Layer 4 of a small transformer language model trained on English Wikipedia (12 layers, counted from 0, width 128).
A neuron's activation on a vector x is SiLU(gate . x) times (in . x), where the dot is the dot product.

Input weights of the MLP neurons that the questions are about. A number n stands for (n - 500) times 0.00096.
n5 gate: 483 257 483 621 237 419 414 359 418 412 579 539 717 446 399 586 342 463 557 582 728 496 509 724 400 504 410 347 444 483 636 576 442 222 531 755 268 305 243 389 369 350 780 310 560 411 322 380 487 684 680 637 496 530 757 685 571 237 376 622 547 548 296 542 736 333 341 719 261 349 526 440 640 517 594 686 372 492 500 596 386 541 681 398 635 338 462 368 563 441 335 267 641 407 445 512 292 345 525 496 325 412 563 773 555 509 334 629 504 371 337 83 530 423 555 504 741 683 526 462 488 401 255 475 539 547 483 624
n7 gate: 656 419 548 257 684 479 449 704 444 379 526 544 600 488 344 677 469 446 421 261 521 539 474 87 331 377 611 194 380 534 692 757 455 193 347 432 461 431 454 376 589 538 394 224 636 330 377 684 353 395 440 526 508 567 419 397 607 547 438 465 394 347 428 411 399 313 577 380 451 500 359 350 430 573 252 239 419 403 443 329 451 328 295 403 222 374 686 496 563 521 327 440 686 399 327 492 322 107 346 548 292 592 608 471 504 658 385 526 500 591 558 642 716 308 411 431 483 717 601 547 429 314 788 371 766 479 603 440
n38 gate: 431 639 359 374 586 478 412 347 394 382 729 305 579 518 590 544 834 489 436 303 594 592 448 470 526 493 522 597 301 635 361 572 613 511 429 456 419 363 395 867 702 478 525 459 555 558 489 625 634 444 353 551 554 460 489 549 557 442 417 493 354 305 471 446 435 465 471 379 387 406 657 177 489 698 676 648 471 479 350 454 340 493 482 351 560 392 921 556 486 550 659 555 635 529 536 227 573 430 382 493 432 496 457 370 613 523 387 360 441 571 543 554 348 595 250 403 695 500 511 522 450 707 471 582 522 606 652 577
n44 gate: 565 403 317 554 725 531 615 624 549 350 505 495 805 466 487 611 568 474 505 233 417 420 460 487 549 656 755 554 488 391 513 478 466 577 518 264 301 299 439 809 448 540 483 544 355 277 561 456 739 360 284 451 850 409 403 521 587 605 445 491 666 266 382 387 500 479 566 465 674 548 509 566 509 597 531 318 732 362 860 199 671 508 348 483 281 667 426 555 396 487 135 393 658 899 383 445 478 447 624 428 406 638 749 781 426 583 294 456 281 577 401 268 331 298 692 656 739 443 315 447 316 469 571 543 442 544 364 535
n128 gate: 338 344 747 713 470 282 289 463 361 640 513 573 570 671 463 428 362 455 414 419 633 640 415 165 389 540 508 724 386 429 714 421 621 353 461 274 466 483 417 188 479 748 575 318 458 617 383 466 258 461 597 466 471 716 411 391 649 475 526 577 554 414 391 371 288 460 373 513 391 554 534 770 436 297 538 820 458 432 720 623 532 504 439 328 483 305 462 573 512 430 438 602 679 550 479 278 421 509 619 681 414 380 623 690 584 469 542 627 551 410 644 377 427 475 300 735 631 387 724 820 398 730 530 864 500 345 333 659
n135 gate: 676 275 504 339 399 682 480 600 663 554 484 504 481 504 566 408 755 423 638 363 410 596 516 336 645 439 417 261 315 378 539 391 755 496 528 610 329 440 395 575 406 500 630 237 532 280 582 579 343 293 488 730 613 430 389 344 422 335 418 524 405 484 759 241 328 549 655 496 614 251 536 365 569 325 520 117 563 695 468 357 477 382 420 669 359 508 524 645 566 539 555 440 420 695 434 390 445 436 400 613 542 555 434 539 669 396 346 556 616 508 380 450 576 330 673 741 524 630 605 417 512 700 679 392 403 508 454 181
n162 gate: 363 504 496 447 691 604 522 567 369 234 580 207 707 441 765 723 456 559 451 375 208 693 579 378 548 488 483 509 451 685 219 398 575 386 509 655 557 566 350 522 303 374 650 198 543 405 637 430 450 531 735 783 560 581 470 421 699 608 374 606 314 598 526 560 641 422 708 252 425 402 470 339 385 535 383 568 379 841 527 674 500 438 346 438 354 651 577 287 389 411 444 688 622 462 889 579 556 557 724 584 707 632 407 666 789 463 543 802 610 555 619 542 504 344 384 597 317 453 322 517 551 399 596 441 292 427 630 759
n169 gate: 575 548 696 431 430 484 350 453 783 657 235 500 555 570 428 728 294 841 446 372 412 366 675 354 496 693 230 624 341 548 532 464 639 551 603 472 638 341 576 371 683 464 216 520 621 400 49 213 517 330 585 472 551 397 391 453 727 536 504 710 384 533 540 424 504 423 399 585 271 452 516 665 521 456 573 440 496 584 438 591 542 225 326 473 365 360 448 372 476 559 504 394 539 528 552 415 492 386 504 463 606 306 732 544 516 517 403 691 398 484 516 496 684 327 396 611 504 732 389 427 418 260 374 512 442 227 543 352
n188 gate: 473 362 500 416 751 567 504 500 444 415 492 366 593 427 484 336 698 473 512 530 441 468 576 496 424 296 563 520 715 559 256 625 546 550 605 650 623 849 640 603 441 607 390 492 508 496 414 591 310 537 389 322 729 504 381 660 418 445 635 435 378 504 598 332 648 515 460 163 298 512 701 484 439 322 397 430 413 680 439 388 680 576 538 571 456 300 527 336 438 899 430 504 485 559 465 439 504 432 234 460 419 481 469 348 693 158 646 576 676 485 423 334 492 697 226 500 349 453 593 437 654 320 401 711 464 590 489 252
n207 gate: 441 534 626 565 430 479 543 621 500 378 451 363 282 600 402 426 399 400 491 434 300 813 504 400 413 286 401 645 613 256 607 559 492 396 645 359 388 199 475 668 364 599 351 552 328 380 457 539 289 549 375 478 690 424 478 334 442 359 731 412 333 562 543 372 356 647 599 194 252 614 161 242 408 612 483 500 560 386 496 311 549 302 257 561 487 681 547 475 292 635 619 239 388 373 542 451 798 470 215 583 349 403 555 546 423 563 612 730 709 375 504 232 700 805 474 509 461 658 663 582 216 517 556 558 561 568 674 457
n280 gate: 242 418 492 442 282 553 455 460 443 440 399 429 604 603 613 529 416 576 567 488 229 417 640 331 138 524 533 567 404 488 573 278 287 464 366 724 335 475 520 484 589 594 670 269 549 500 504 373 543 441 463 393 588 512 643 555 500 309 525 634 520 534 398 273 452 586 693 676 591 492 459 693 412 315 381 375 256 426 253 424 613 547 288 496 546 582 845 413 811 388 536 624 702 92 641 480 155 525 576 199 488 512 512 556 756 522 308 504 434 528 584 384 583 488 516 413 710 386 420 394 607 670 533 409 671 512 504 467
n5 in: 364 630 339 547 470 588 445 459 875 684 315 380 484 496 372 483 573 590 208 371 392 695 657 483 513 335 735 625 508 479 730 645 613 667 599 525 593 500 376 378 570 471 442 669 600 579 396 761 342 655 327 349 438 562 302 512 360 517 535 474 471 646 471 359 583 648 344 761 411 768 471 550 337 412 378 293 254 353 401 463 472 246 689 576 235 726 425 553 454 648 653 555 634 376 310 777 288 555 508 620 475 450 533 442 304 478 303 585 585 561 361 475 355 655 504 270 648 588 564 584 402 364 323 386 406 546 755 767
n7 in: 520 372 458 333 395 447 603 412 649 448 585 673 331 456 236 255 601 612 411 484 512 637 566 720 605 670 710 660 458 623 533 614 563 800 521 652 392 379 622 450 577 562 553 554 323 463 818 421 440 386 359 603 561 593 306 564 513 594 513 429 676 546 578 508 488 422 372 327 373 407 434 711 626 463 719 492 406 559 580 428 414 555 472 426 370 583 549 480 663 585 260 329 328 272 488 630 390 933 524 290 725 536 62 654 136 743 570 533 575 608 528 375 433 381 573 554 616 320 437 603 564 346 401 460 500 619 424 438
n38 in: 553 529 654 596 559 459 623 500 500 684 416 609 508 587 419 835 483 619 643 607 516 512 467 719 304 343 414 496 373 329 414 714 543 345 349 569 508 392 484 537 763 721 439 727 529 667 581 512 500 264 381 599 452 508 947 457 517 353 729 579 557 798 500 553 536 531 722 443 354 810 525 471 446 484 426 540 614 314 429 472 597 445 500 609 437 686 333 504 508 428 658 633 365 314 569 292 695 517 536 207 656 407 468 492 394 414 598 467 242 413 604 460 413 533 528 458 199 520 639 742 548 707 352 249 341 684 429 655
n44 in: 661 491 409 142 328 551 401 366 448 416 500 588 534 479 648 548 522 396 544 454 555 261 496 509 260 286 706 452 621 350 526 665 479 454 557 509 431 600 470 892 585 328 598 626 491 269 432 526 841 332 547 220 454 339 741 674 392 432 607 232 641 368 504 449 351 668 392 461 715 585 479 569 259 483 427 352 774 508 830 445 602 529 261 561 588 423 666 459 725 702 385 561 354 615 687 558 517 500 290 443 387 699 605 597 359 500 586 687 635 567 588 274 818 436 491 439 807 410 526 595 412 556 375 609 676 406 404 688
n128 in: 299 626 679 656 519 401 659 680 450 324 598 338 270 614 206 527 412 768 514 657 558 573 377 723 436 452 599 509 623 675 707 251 243 548 389 577 614 372 478 641 438 717 164 696 559 424 554 459 410 751 364 350 651 184 391 496 401 585 364 528 505 356 563 455 571 582 400 853 504 571 274 405 237 668 332 634 405 564 593 544 371 313 313 427 726 581 522 726 549 655 522 559 679 656 482 388 491 532 381 763 452 518 623 593 302 543 410 126 436 259 708 663 527 157 612 514 614 635 509 554 403 532 595 570 726 545 369 216
n135 in: 400 372 545 370 419 434 256 487 739 448 482 441 543 278 483 629 735 255 749 470 452 598 589 246 325 580 235 889 293 377 610 356 717 174 514 808 149 388 334 434 544 522 623 482 571 373 439 367 288 418 686 438 491 600 482 538 638 395 527 252 588 495 658 517 321 576 637 650 351 461 615 566 699 411 434 273 768 676 391 522 429 356 602 550 513 351 588 411 775 370 609 692 573 526 491 631 693 634 392 608 522 778 560 522 452 351 337 411 361 333 694 448 504 562 465 473 558 619 459 266 384 692 384 534 631 865 534 399
n162 in: 483 616 557 789 566 565 448 458 491 487 460 553 626 421 547 382 619 458 611 492 474 417 391 613 588 533 345 650 500 620 461 419 268 651 792 410 574 478 526 457 483 681 586 452 280 337 598 483 527 566 591 487 394 534 673 533 333 689 527 324 388 496 389 432 705 311 634 647 571 258 565 171 760 617 119 534 607 627 973 677 353 670 508 479 337 350 663 550 675 690 270 544 521 385 317 554 735 583 563 584 365 649 723 538 616 445 478 313 513 584 572 748 719 569 765 640 431 659 447 392 404 526 739 332 698 152 638 552
n169 in: 633 504 616 454 454 472 394 591 398 596 626 483 564 611 343 389 492 397 487 606 476 620 282 549 517 719 667 604 393 537 549 625 461 417 659 398 553 570 665 459 359 545 702 340 472 553 678 557 491 433 312 287 556 681 590 492 555 443 293 762 610 592 127 330 476 314 639 484 284 765 455 565 783 381 643 633 431 747 525 408 616 618 238 605 550 496 213 382 484 708 641 319 346 367 375 680 375 339 405 575 508 612 265 360 480 689 492 393 566 322 468 663 562 333 395 376 381 468 462 214 563 727 426 516 367 585 461 748
n188 in: 406 461 787 368 759 409 657 682 399 313 589 406 623 572 483 377 585 483 446 529 582 412 561 496 411 404 387 478 586 639 522 423 312 644 634 218 662 390 668 692 474 535 465 364 648 487 522 587 577 513 330 417 795 474 103 441 423 846 365 438 296 241 431 293 466 807 330 496 295 744 617 517 562 474 155 332 292 525 491 479 533 538 893 496 691 348 642 504 517 577 530 535 416 633 543 633 271 430 334 287 449 701 466 316 504 376 726 359 593 496 568 368 332 378 474 473 285 279 424 670 707 628 509 369 522 465 365 474
n207 in: 750 782 529 380 483 431 410 556 718 632 374 336 472 393 197 550 680 500 437 330 492 355 872 669 512 688 201 643 577 439 659 460 559 444 387 524 549 616 508 590 379 259 378 512 623 659 662 397 389 597 438 578 468 589 361 394 513 459 458 742 447 605 683 411 666 496 660 414 457 597 659 332 642 590 479 439 382 760 567 364 554 461 638 418 237 690 557 547 472 496 427 409 278 621 795 328 545 628 412 492 484 383 600 653 500 608 663 434 429 587 664 444 417 398 435 196 409 378 370 328 345 554 187 385 446 435 714 614
n280 in: 519 455 653 389 670 511 587 437 337 592 648 217 319 540 593 363 438 493 403 427 680 175 565 511 585 594 523 508 415 699 519 381 347 430 322 658 454 584 631 443 459 530 432 584 364 808 481 731 611 376 470 542 723 567 538 577 496 402 480 550 685 574 121 530 298 687 568 583 562 426 659 292 303 545 398 664 304 428 368 382 367 489 424 629 639 484 459 347 466 593 478 462 482 392 638 420 485 592 459 577 566 459 566 619 602 484 640 466 753 522 714 423 557 534 586 650 576 635 512 530 415 305 504 129 523 357 507 477

Each question shows a token from some text and the vector x that enters the MLP there. A number n stands for (n - 500) times 0.011.

"y ": 510 557 390 469 421 610 454 485 423 335 382 534 538 484 455 440 457 481 716 485 532 508 476 684 519 467 458 503 553 465 495 526 416 511 528 376 453 271 317 586 423 492 478 555 259 586 536 666 330 484 374 631 172 506 638 574 296 569 381 423 504 472 624 503 587 367 430 462 485 530 635 639 460 536 506 543 405 551 508 453 632 287 495 482 661 495 592 453 299 524 527 573 441 465 601 514 474 532 268 450 409 380 520 523 458 647 560 503 341 437 521 567 586 488 400 431 334 582 428 515 514 475 578 457 449 519 509 489
The most active neuron and its activation: n207, at about 2.5

"Comm": 471 469 499 384 333 687 509 477 500 566 459 543 491 492 451 400 390 432 579 523 571 427 461 475 525 472 631 520 625 536 461 509 675 475 408 343 691 475 533 567 530 518 546 647 370 558 599 624 423 399 589 281 421 271 524 474 366 557 372 606 587 520 482 701 494 487 622 565 329 567 410 495 545 520 570 427 548 573 515 521 830 346 514 459 470 410 252 354 374 444 433 516 524 506 469 513 450 683 394 485 366 440 579 419 640 446 394 375 560 438 561 618 541 401 367 330 612 467 172 534 468 540 523 483 379 477 520 511
The most active neuron and its activation: n169, at about 1.6

"t": 427 364 585 405 362 551 398 549 508 595 509 641 460 358 513 446 494 638 442 332 508 621 460 473 389 521 483 506 591 658 498 420 440 402 520 590 572 359 497 531 616 585 577 534 329 254 641 648 374 441 485 619 339 479 687 385 440 687 378 516 531 579 529 562 559 581 534 480 603 459 477 431 595 597 498 414 312 321 472 377 514 537 587 538 442 456 552 518 556 310 638 643 431 402 528 617 431 686 542 464 459 361 616 422 533 649 386 675 632 467 622 548 601 426 484 341 509 655 424 704 379 574 546 492 478 594 434 417
Which neuron lights up most? n7

"ar ": 600 489 412 303 456 547 346 405 404 489 348 483 606 459 484 537 392 442 471 435 565 443 466 595 369 489 418 441 509 463 441 525 393 527 533 404 526 383 453 582 474 571 538 569 446 542 506 669 407 346 511 645 149 453 585 602 354 674 398 384 598 525 708 490 545 229 468 593 483 493 491 687 534 609 597 653 455 548 609 464 508 277 532 389 558 438 538 513 354 435 503 655 611 405 540 521 528 459 401 421 552 402 602 476 473 595 435 576 322 495 556 487 463 402 364 397 420 592 410 418 549 490 516 345 485 533 369 465
Which neuron lights up most? n38

"9 ": 536 585 293 524 383 513 510 502 330 516 498 537 529 480 554 477 540 525 674 491 659 516 310 628 402 517 610 525 568 763 401 482 615 707 384 466 511 465 397 653 553 401 535 564 466 516 597 648 474 408 546 473 244 483 523 623 398 537 339 456 497 536 575 440 443 300 525 501 460 506 716 608 519 428 493 688 251 483 506 430 484 374 523 444 360 416 609 392 442 484 430 611 518 414 671 628 315 490 357 512 380 499 521 442 442 433 508 368 504 481 584 455 502 474 403 452 414 641 476 560 387 601 437 400 549 601 507 571
Which two neurons fire most, strongest first? n38, n5

"Di": 557 463 637 378 474 492 505 438 568 465 523 496 573 530 477 345 444 467 515 621 462 326 566 564 495 501 562 512 437 434 363 528 531 471 430 398 518 425 480 544 555 409 480 708 383 562 505 515 500 299 396 585 442 601 397 607 481 566 410 586 568 536 609 593 516 543 530 511 423 613 443 474 698 600 503 399 529 550 371 338 507 284 677 416 366 345 295 414 462 440 429 655 451 466 528 559 303 678 416 623 503 295 437 492 644 485 480 294 560 438 395 469 529 655 342 520 400 450 291 592 340 431 654 515 390 560 486 585
The three highest activations, in order: n188, n128, n162

",": 594 387 362 622 341 649 409 588 537 447 578 565 295 450 528 378 293 545 492 535 536 389 417 448 470 524 655 528 697 578 502 484 602 493 398 388 466 367 317 478 401 529 528 550 429 386 751 621 480 372 447 374 280 601 410 422 378 674 472 485 517 474 797 520 380 347 572 422 554 486 527 417 645 526 413 608 406 528 444 468 511 480 677 352 561 449 488 491 545 521 466 593 395 529 615 542 418 702 544 518 430 469 514 428 467 445 525 391 345 420 450 418 452 276 516 352 551 518 379 675 327 526 504 235 708 593 483 486
Which neuron lights up most? n280

"rec": 462 415 750 470 310 704 631 444 475 507 499 589 551 520 430 532 445 491 424 517 533 472 426 485 291 363 483 548 552 731 482 444 547 614 594 484 524 427 477 465 497 345 470 511 385 298 473 615 335 480 521 742 623 535 600 468 425 572 438 582 678 697 408 605 536 468 287 441 413 657 627 632 696 606 665 497 343 559 487 452 506 535 619 418 519 325 450 482 452 420 320 488 457 537 495 507 384 730 371 440 578 513 664 488 391 487 424 463 612 522 551 579 485 538 327 356 524 565 527 730 433 465 540 483 629 377 291 409
Which neuron lights up most? n128

"R": 563 491 591 485 516 631 497 430 501 487 415 581 411 476 475 501 460 343 503 551 470 473 420 588 399 498 804 542 546 448 399 302 559 575 452 385 466 387 433 621 468 576 534 825 391 538 710 723 471 270 371 529 376 497 447 532 496 569 424 533 459 571 496 516 643 543 641 624 400 567 535 640 596 417 545 478 402 515 415 417 566 429 571 473 342 402 384 389 504 410 419 593 448 343 500 474 487 531 365 623 456 468 483 559 631 509 497 437 569 472 495 401 570 441 400 460 449 475 455 487 493 457 614 652 428 615 449 566
The most active neuron and its activation: n162, at about 0.34

"rele": 609 532 498 442 385 763 621 485 395 600 519 560 345 394 539 298 408 421 419 442 286 441 446 395 371 474 460 621 350 515 500 545 620 408 589 561 529 463 559 463 405 359 499 540 448 353 611 567 401 501 480 572 427 529 647 528 532 532 370 716 682 719 565 364 437 408 629 553 395 610 415 505 658 433 501 473 423 357 387 355 569 437 450 458 417 401 430 482 489 473 433 520 440 465 426 329 337 606 538 397 431 592 598 292 510 595 502 472 609 516 499 751 508 583 308 396 437 475 225 594 596 450 517 541 530 632 564 475
The most active neuron and its activation: n7, at about 2.2

"of ": 495 482 744 518 439 551 476 309 468 503 321 613 595 536 575 430 403 441 680 435 470 416 456 493 576 493 513 507 576 528 547 500 504 472 557 416 441 414 515 459 452 496 494 689 299 459 509 619 310 477 428 454 265 487 537 533 475 482 381 473 529 667 437 461 499 308 547 553 569 498 499 459 514 470 484 462 377 527 430 334 464 236 527 403 510 377 577 311 487 442 577 506 503 620 735 440 598 551 210 535 415 468 362 462 468 448 558 527 384 586 551 529 497 577 411 416 423 589 371 464 559 313 563 561 435 472 508 608
The most active neuron and its activation: n207, at about 1.4

"\n": 476 614 459 460 442 379 487 452 370 563 539 616 541 583 670 512 511 522 531 552 489 422 390 410 478 359 587 599 494 505 600 437 488 515 591 559 328 421 534 561 515 327 401 594 376 554 613 685 544 359 572 524 432 548 491 621 452 569 410 469 511 735 469 405 389 468 456 614 488 594 619 639 350 682 494 500 387 695 434 299 420 399 463 413 528 337 526 488 398 541 313 537 654 538 697 485 466 464 436 505 466 328 314 317 470 328 429 628 493 594 433 347 421 486 491 416 571 560 391 600 531 591 540 632 482 448 574 494
Which neuron lights up most? n280

" ": 529 516 369 507 501 498 426 421 274 463 486 622 466 413 658 387 460 534 651 661 654 348 358 442 483 603 484 545 526 548 602 570 536 595 461 441 483 401 377 505 395 481 296 538 307 552 455 704 415 381 546 360 293 486 459 615 408 589 319 417 609 669 550 486 536 461 497 604 409 654 575 523 565 503 489 465 531 514 389 450 601 403 495 441 585 345 504 337 522 562 493 553 534 331 662 518 400 561 489 581 467 419 353 419 470 466 472 529 530 391 484 551 572 560 493 382 440 578 498 573 464 565 547 361 591 558 593 661
Which neuron lights up most? n207

"b": 417 542 573 539 516 580 281 477 565 393 481 669 455 511 402 414 447 570 429 484 543 585 411 347 254 469 553 577 423 619 581 253 514 555 458 492 585 386 572 527 426 487 584 541 315 478 512 578 333 411 470 360 453 536 530 606 556 413 376 488 609 603 296 662 576 585 449 624 609 627 475 566 491 455 543 455 354 518 602 470 510 518 567 435 470 575 386 528 442 433 490 528 647 384 478 683 446 953 392 531 518 364 562 376 377 444 532 525 436 383 528 433 616 307 325 566 556 443 420 587 485 593 410 190 510 591 526 473
The three highest activations, in order: n128, n280, n5

"Se": 458 465 472 554 411 679 546 416 515 540 387 589 441 493 612 436 426 372 600 525 419 415 499 503 537 458 435 434 495 506 393 486 545 562 571 369 587 371 426 657 436 490 493 691 426 564 632 595 415 295 373 575 449 541 507 475 358 548 446 497 643 563 463 538 564 348 508 636 401 570 530 494 572 444 429 337 366 543 208 366 626 298 506 573 267 448 334 409 611 508 422 517 400 225 461 487 398 572 396 501 430 373 588 612 709 469 564 425 601 378 604 409 636 551 390 500 410 568 424 438 470 317 568 461 477 594 472 576
The most active neuron and its activation: n280, at about 2.9

"no ": 677 430 546 399 317 520 490 388 501 442 416 518 543 441 465 337 484 350 655 444 496 491 411 533 526 479 463 538 543 542 553 551 454 526 553 396 500 325 582 466 324 412 530 677 296 472 595 594 354 445 546 370 140 472 600 467 400 578 444 509 431 691 558 395 470 376 498 597 435 579 480 607 420 538 562 588 459 532 429 483 470 323 501 420 576 404 432 285 469 422 518 641 482 447 529 368 613 668 391 613 402 347 563 429 600 637 592 522 435 414 638 522 551 544 426 434 477 642 536 483 529 379 658 515 449 531 557 678
Which two neurons fire most, strongest first? n207, n188

"ally ": 596 573 422 391 431 544 516 452 351 516 493 534 518 536 550 479 445 418 597 450 431 413 435 612 520 583 517 601 632 520 597 547 508 405 541 383 406 548 553 624 338 430 572 678 357 462 559 674 343 414 471 611 355 538 534 523 438 580 349 482 531 459 548 363 433 301 398 583 600 491 547 544 358 510 532 650 446 495 438 386 481 279 541 381 471 408 572 442 390 503 633 646 467 469 534 466 587 686 391 396 450 465 499 363 506 433 431 551 294 423 665 592 524 464 430 358 416 611 422 496 653 415 601 620 554 577 512 477
The most active neuron and its activation: n5, at about 0.18

"z": 622 480 493 306 422 586 582 364 563 384 428 629 259 541 360 369 369 585 380 514 542 458 505 620 350 299 368 554 465 655 509 355 464 635 628 516 641 324 455 561 586 364 568 579 531 460 638 608 428 402 658 386 412 448 575 350 459 483 433 537 573 553 490 675 515 402 387 565 538 602 435 562 601 646 477 509 471 524 478 485 402 547 555 480 510 450 618 355 539 346 410 538 327 434 521 675 540 668 579 481 175 517 454 466 478 387 622 536 582 308 607 487 487 588 460 344 355 642 525 633 413 480 346 535 453 679 483 435
Which two neurons fire most, strongest first? n207, n5

"erson": 431 521 656 546 392 675 468 483 458 386 383 582 417 416 564 438 411 523 491 480 547 461 341 400 465 499 463 583 471 631 278 443 549 459 612 400 555 378 500 597 433 469 437 630 604 368 585 503 508 323 578 631 250 475 664 435 457 556 437 662 642 682 636 729 475 590 529 434 385 587 606 643 768 472 633 472 466 444 331 439 606 505 508 528 574 452 254 644 479 561 377 578 611 711 391 532 598 536 429 462 390 426 501 537 493 476 593 443 334 627 524 611 562 321 454 345 378 614 458 510 413 588 406 568 518 516 528 304
Which neuron lights up most? n169

"serv": 523 363 565 529 449 600 476 356 391 383 514 518 422 393 439 339 447 563 320 465 638 501 329 529 360 389 613 563 531 581 397 551 626 405 602 420 600 524 540 470 415 603 342 599 526 580 576 575 383 474 576 444 473 323 402 570 377 540 408 584 627 515 592 477 482 366 598 572 476 557 491 712 618 562 588 431 373 574 532 383 570 356 507 448 330 323 266 342 552 623 489 681 571 379 579 356 294 627 418 666 506 469 546 479 553 505 450 384 514 443 458 772 454 517 465 410 385 533 225 564 627 371 462 505 452 515 656 534
The most active neuron and its activation: n169, at about 2.2

"can ": 561 592 678 564 328 469 508 428 456 581 335 661 497 440 429 325 483 408 659 478 478 606 463 635 578 543 511 590 497 511 545 585 513 419 568 397 508 448 532 580 357 476 351 711 403 522 539 632 286 463 480 374 427 550 571 575 411 510 386 546 658 450 474 333 503 406 361 595 509 469 562 458 514 618 560 470 389 544 455 469 532 299 656 394 594 396 359 320 483 485 507 625 624 490 631 419 472 690 417 462 531 393 506 457 393 475 384 587 326 434 579 599 569 585 358 385 587 546 332 566 681 443 577 467 626 446 622 576
The three highest activations, in order: n5, n169, n128

"oy": 480 516 537 547 485 674 470 579 321 530 572 475 608 397 497 535 455 456 542 383 754 538 480 341 409 399 567 595 432 596 435 429 512 460 508 524 599 420 378 656 484 474 492 562 547 531 676 653 551 364 578 466 495 596 504 350 589 414 437 523 736 475 655 560 473 291 632 550 470 509 517 669 648 613 635 445 489 491 526 337 660 463 531 636 534 480 675 464 540 459 583 733 466 642 420 497 347 773 445 443 421 376 501 460 678 365 552 528 424 588 700 495 532 505 327 377 371 658 499 674 399 529 423 525 324 558 532 396
Which neuron lights up most? n38

"sive ": 627 507 564 469 410 521 465 420 423 498 449 589 579 526 517 455 428 346 668 457 537 492 328 541 499 569 511 592 581 469 592 538 515 471 559 306 602 412 627 523 441 403 424 506 333 567 498 680 355 415 568 550 171 546 551 547 495 640 417 439 607 646 694 439 348 399 429 473 396 483 496 541 464 480 513 596 376 587 482 476 592 193 460 456 494 419 443 376 460 459 470 522 577 494 454 526 493 572 370 412 457 381 495 477 413 486 495 541 395 561 813 517 515 489 443 343 419 577 452 458 549 434 620 410 421 523 547 523
The three highest activations, in order: n169, n7, n207

"such ": 462 532 441 434 295 474 481 528 513 605 489 555 511 375 528 310 473 315 510 347 498 460 431 555 496 605 433 590 508 502 545 633 498 429 455 427 669 496 378 623 456 483 403 653 400 340 587 711 275 465 522 361 272 513 596 640 397 445 392 493 486 688 434 607 452 425 400 551 416 516 541 607 491 444 530 440 454 552 411 359 551 326 517 274 435 486 515 353 406 457 446 727 600 349 665 390 559 583 522 572 485 412 585 445 525 502 537 542 539 586 584 417 504 357 333 481 507 586 314 412 614 397 470 534 449 512 677 506
Which neuron lights up most? n5

"W": 513 483 470 485 423 475 565 429 488 292 452 583 304 461 553 728 457 594 386 391 565 558 375 520 543 485 666 727 451 517 475 295 493 472 433 411 575 402 398 618 517 454 650 644 376 526 705 563 550 401 418 678 360 487 563 429 423 573 440 525 762 577 695 590 532 399 517 530 553 606 504 516 659 683 416 452 438 340 583 463 589 432 493 462 444 526 611 465 489 416 455 531 616 449 398 370 587 757 407 583 683 424 686 508 435 237 498 482 497 345 631 646 622 327 531 345 511 545 428 530 375 600 636 487 292 529 452 579
The three highest activations, in order: n38, n162, n44

". ": 613 494 624 466 394 482 517 487 303 503 484 668 558 543 612 328 461 576 467 615 385 495 349 509 464 391 486 594 445 442 544 504 523 486 392 499 455 532 489 418 437 441 444 583 360 489 560 653 619 401 573 488 402 570 465 528 474 590 401 454 534 568 400 384 395 414 537 477 442 639 687 651 410 593 541 526 370 611 483 418 431 293 523 356 483 340 605 399 435 457 450 539 632 621 572 604 500 632 412 446 565 314 456 264 415 385 315 469 283 595 401 535 564 363 434 411 433 577 442 545 572 533 625 527 538 433 531 496
Which two neurons fire most, strongest first? n169, n207

"ros": 342 335 607 424 492 479 516 382 437 434 450 586 424 297 711 472 299 590 412 454 510 583 359 500 422 431 514 603 741 592 536 449 487 405 587 460 758 422 411 503 577 520 565 536 539 432 625 596 421 283 629 621 343 581 642 378 450 655 381 388 608 384 635 539 671 536 640 516 610 532 503 723 595 425 686 413 419 525 541 417 631 478 386 474 440 444 492 276 410 493 517 534 376 365 440 507 626 694 478 542 623 673 536 450 518 459 515 576 379 617 379 387 581 363 321 440 431 532 366 515 527 462 564 418 581 561 557 612
Which neuron lights up most? n162

"e ": 651 647 577 520 429 485 505 450 479 463 493 572 578 446 446 252 452 480 709 440 433 408 440 630 471 462 464 595 418 441 499 424 533 563 524 429 584 402 297 448 441 429 394 611 314 503 523 530 288 494 508 491 237 446 587 593 536 630 441 432 442 594 624 438 680 511 414 461 445 550 443 642 421 538 605 492 409 653 545 491 402 289 343 455 659 419 567 353 358 495 436 578 566 286 702 623 379 575 407 358 380 401 476 400 415 546 474 613 338 463 657 523 497 350 266 379 493 596 411 588 439 546 515 441 605 579 475 529
Which neuron lights up most? n207

"develop": 491 434 450 452 206 507 490 574 316 448 461 591 628 427 519 381 331 527 523 419 591 527 375 397 529 395 479 557 527 522 432 689 695 468 532 455 696 520 535 479 519 346 544 655 565 492 564 550 277 362 484 279 408 381 416 396 521 474 370 606 647 746 559 513 608 387 568 597 486 610 484 580 551 525 540 333 543 468 456 379 583 436 500 532 359 337 537 463 524 519 486 567 463 608 374 519 331 773 466 555 544 398 609 475 601 485 424 405 519 557 544 533 466 466 487 312 451 570 344 471 636 510 555 630 550 547 473 510
Which neuron lights up most? n169

"by ": 448 631 662 410 459 698 488 380 454 464 450 603 545 568 446 394 396 410 537 607 440 540 482 418 515 585 415 528 509 467 464 511 524 449 503 397 408 471 466 430 400 517 380 750 349 393 443 674 442 404 438 423 279 453 605 473 356 526 419 485 437 697 553 327 334 432 454 580 540 555 510 467 556 559 607 441 419 511 457 410 561 219 531 392 574 382 551 302 487 460 525 506 517 545 692 433 488 605 339 475 449 354 396 406 552 451 515 588 394 548 501 518 537 585 466 441 530 551 378 492 566 469 591 548 507 527 535 597
Which neuron lights up most? n207

"-": 501 431 519 413 338 500 420 263 466 545 535 548 365 621 516 498 349 489 615 455 535 374 269 628 485 501 679 436 556 518 591 521 458 485 523 332 605 414 460 536 578 581 536 603 422 323 621 662 434 470 541 600 325 557 596 519 413 503 432 396 600 545 556 449 715 426 571 466 640 533 560 524 566 451 677 741 505 565 401 412 541 405 522 563 591 409 621 407 363 402 519 578 339 469 579 663 579 520 238 424 555 447 543 511 498 549 531 472 317 427 626 428 712 372 571 445 448 551 559 405 636 533 568 307 397 712 459 463
The most active neuron and its activation: n188, at about 0.48

"used ": 516 487 442 453 327 504 520 405 444 619 346 593 567 412 663 316 381 506 541 380 463 383 454 510 569 549 414 562 602 513 594 478 500 524 504 343 441 430 533 572 447 511 503 682 395 440 518 608 358 543 561 345 389 574 493 602 437 568 366 517 694 619 525 399 358 445 445 582 447 527 452 430 440 492 610 480 417 469 431 407 621 233 462 285 525 373 620 240 399 504 512 497 570 304 533 401 549 530 331 596 458 329 463 422 407 360 430 582 396 531 637 570 527 408 416 402 456 539 346 466 590 434 478 529 518 466 590 613
The three highest activations, in order: n169, n207, n280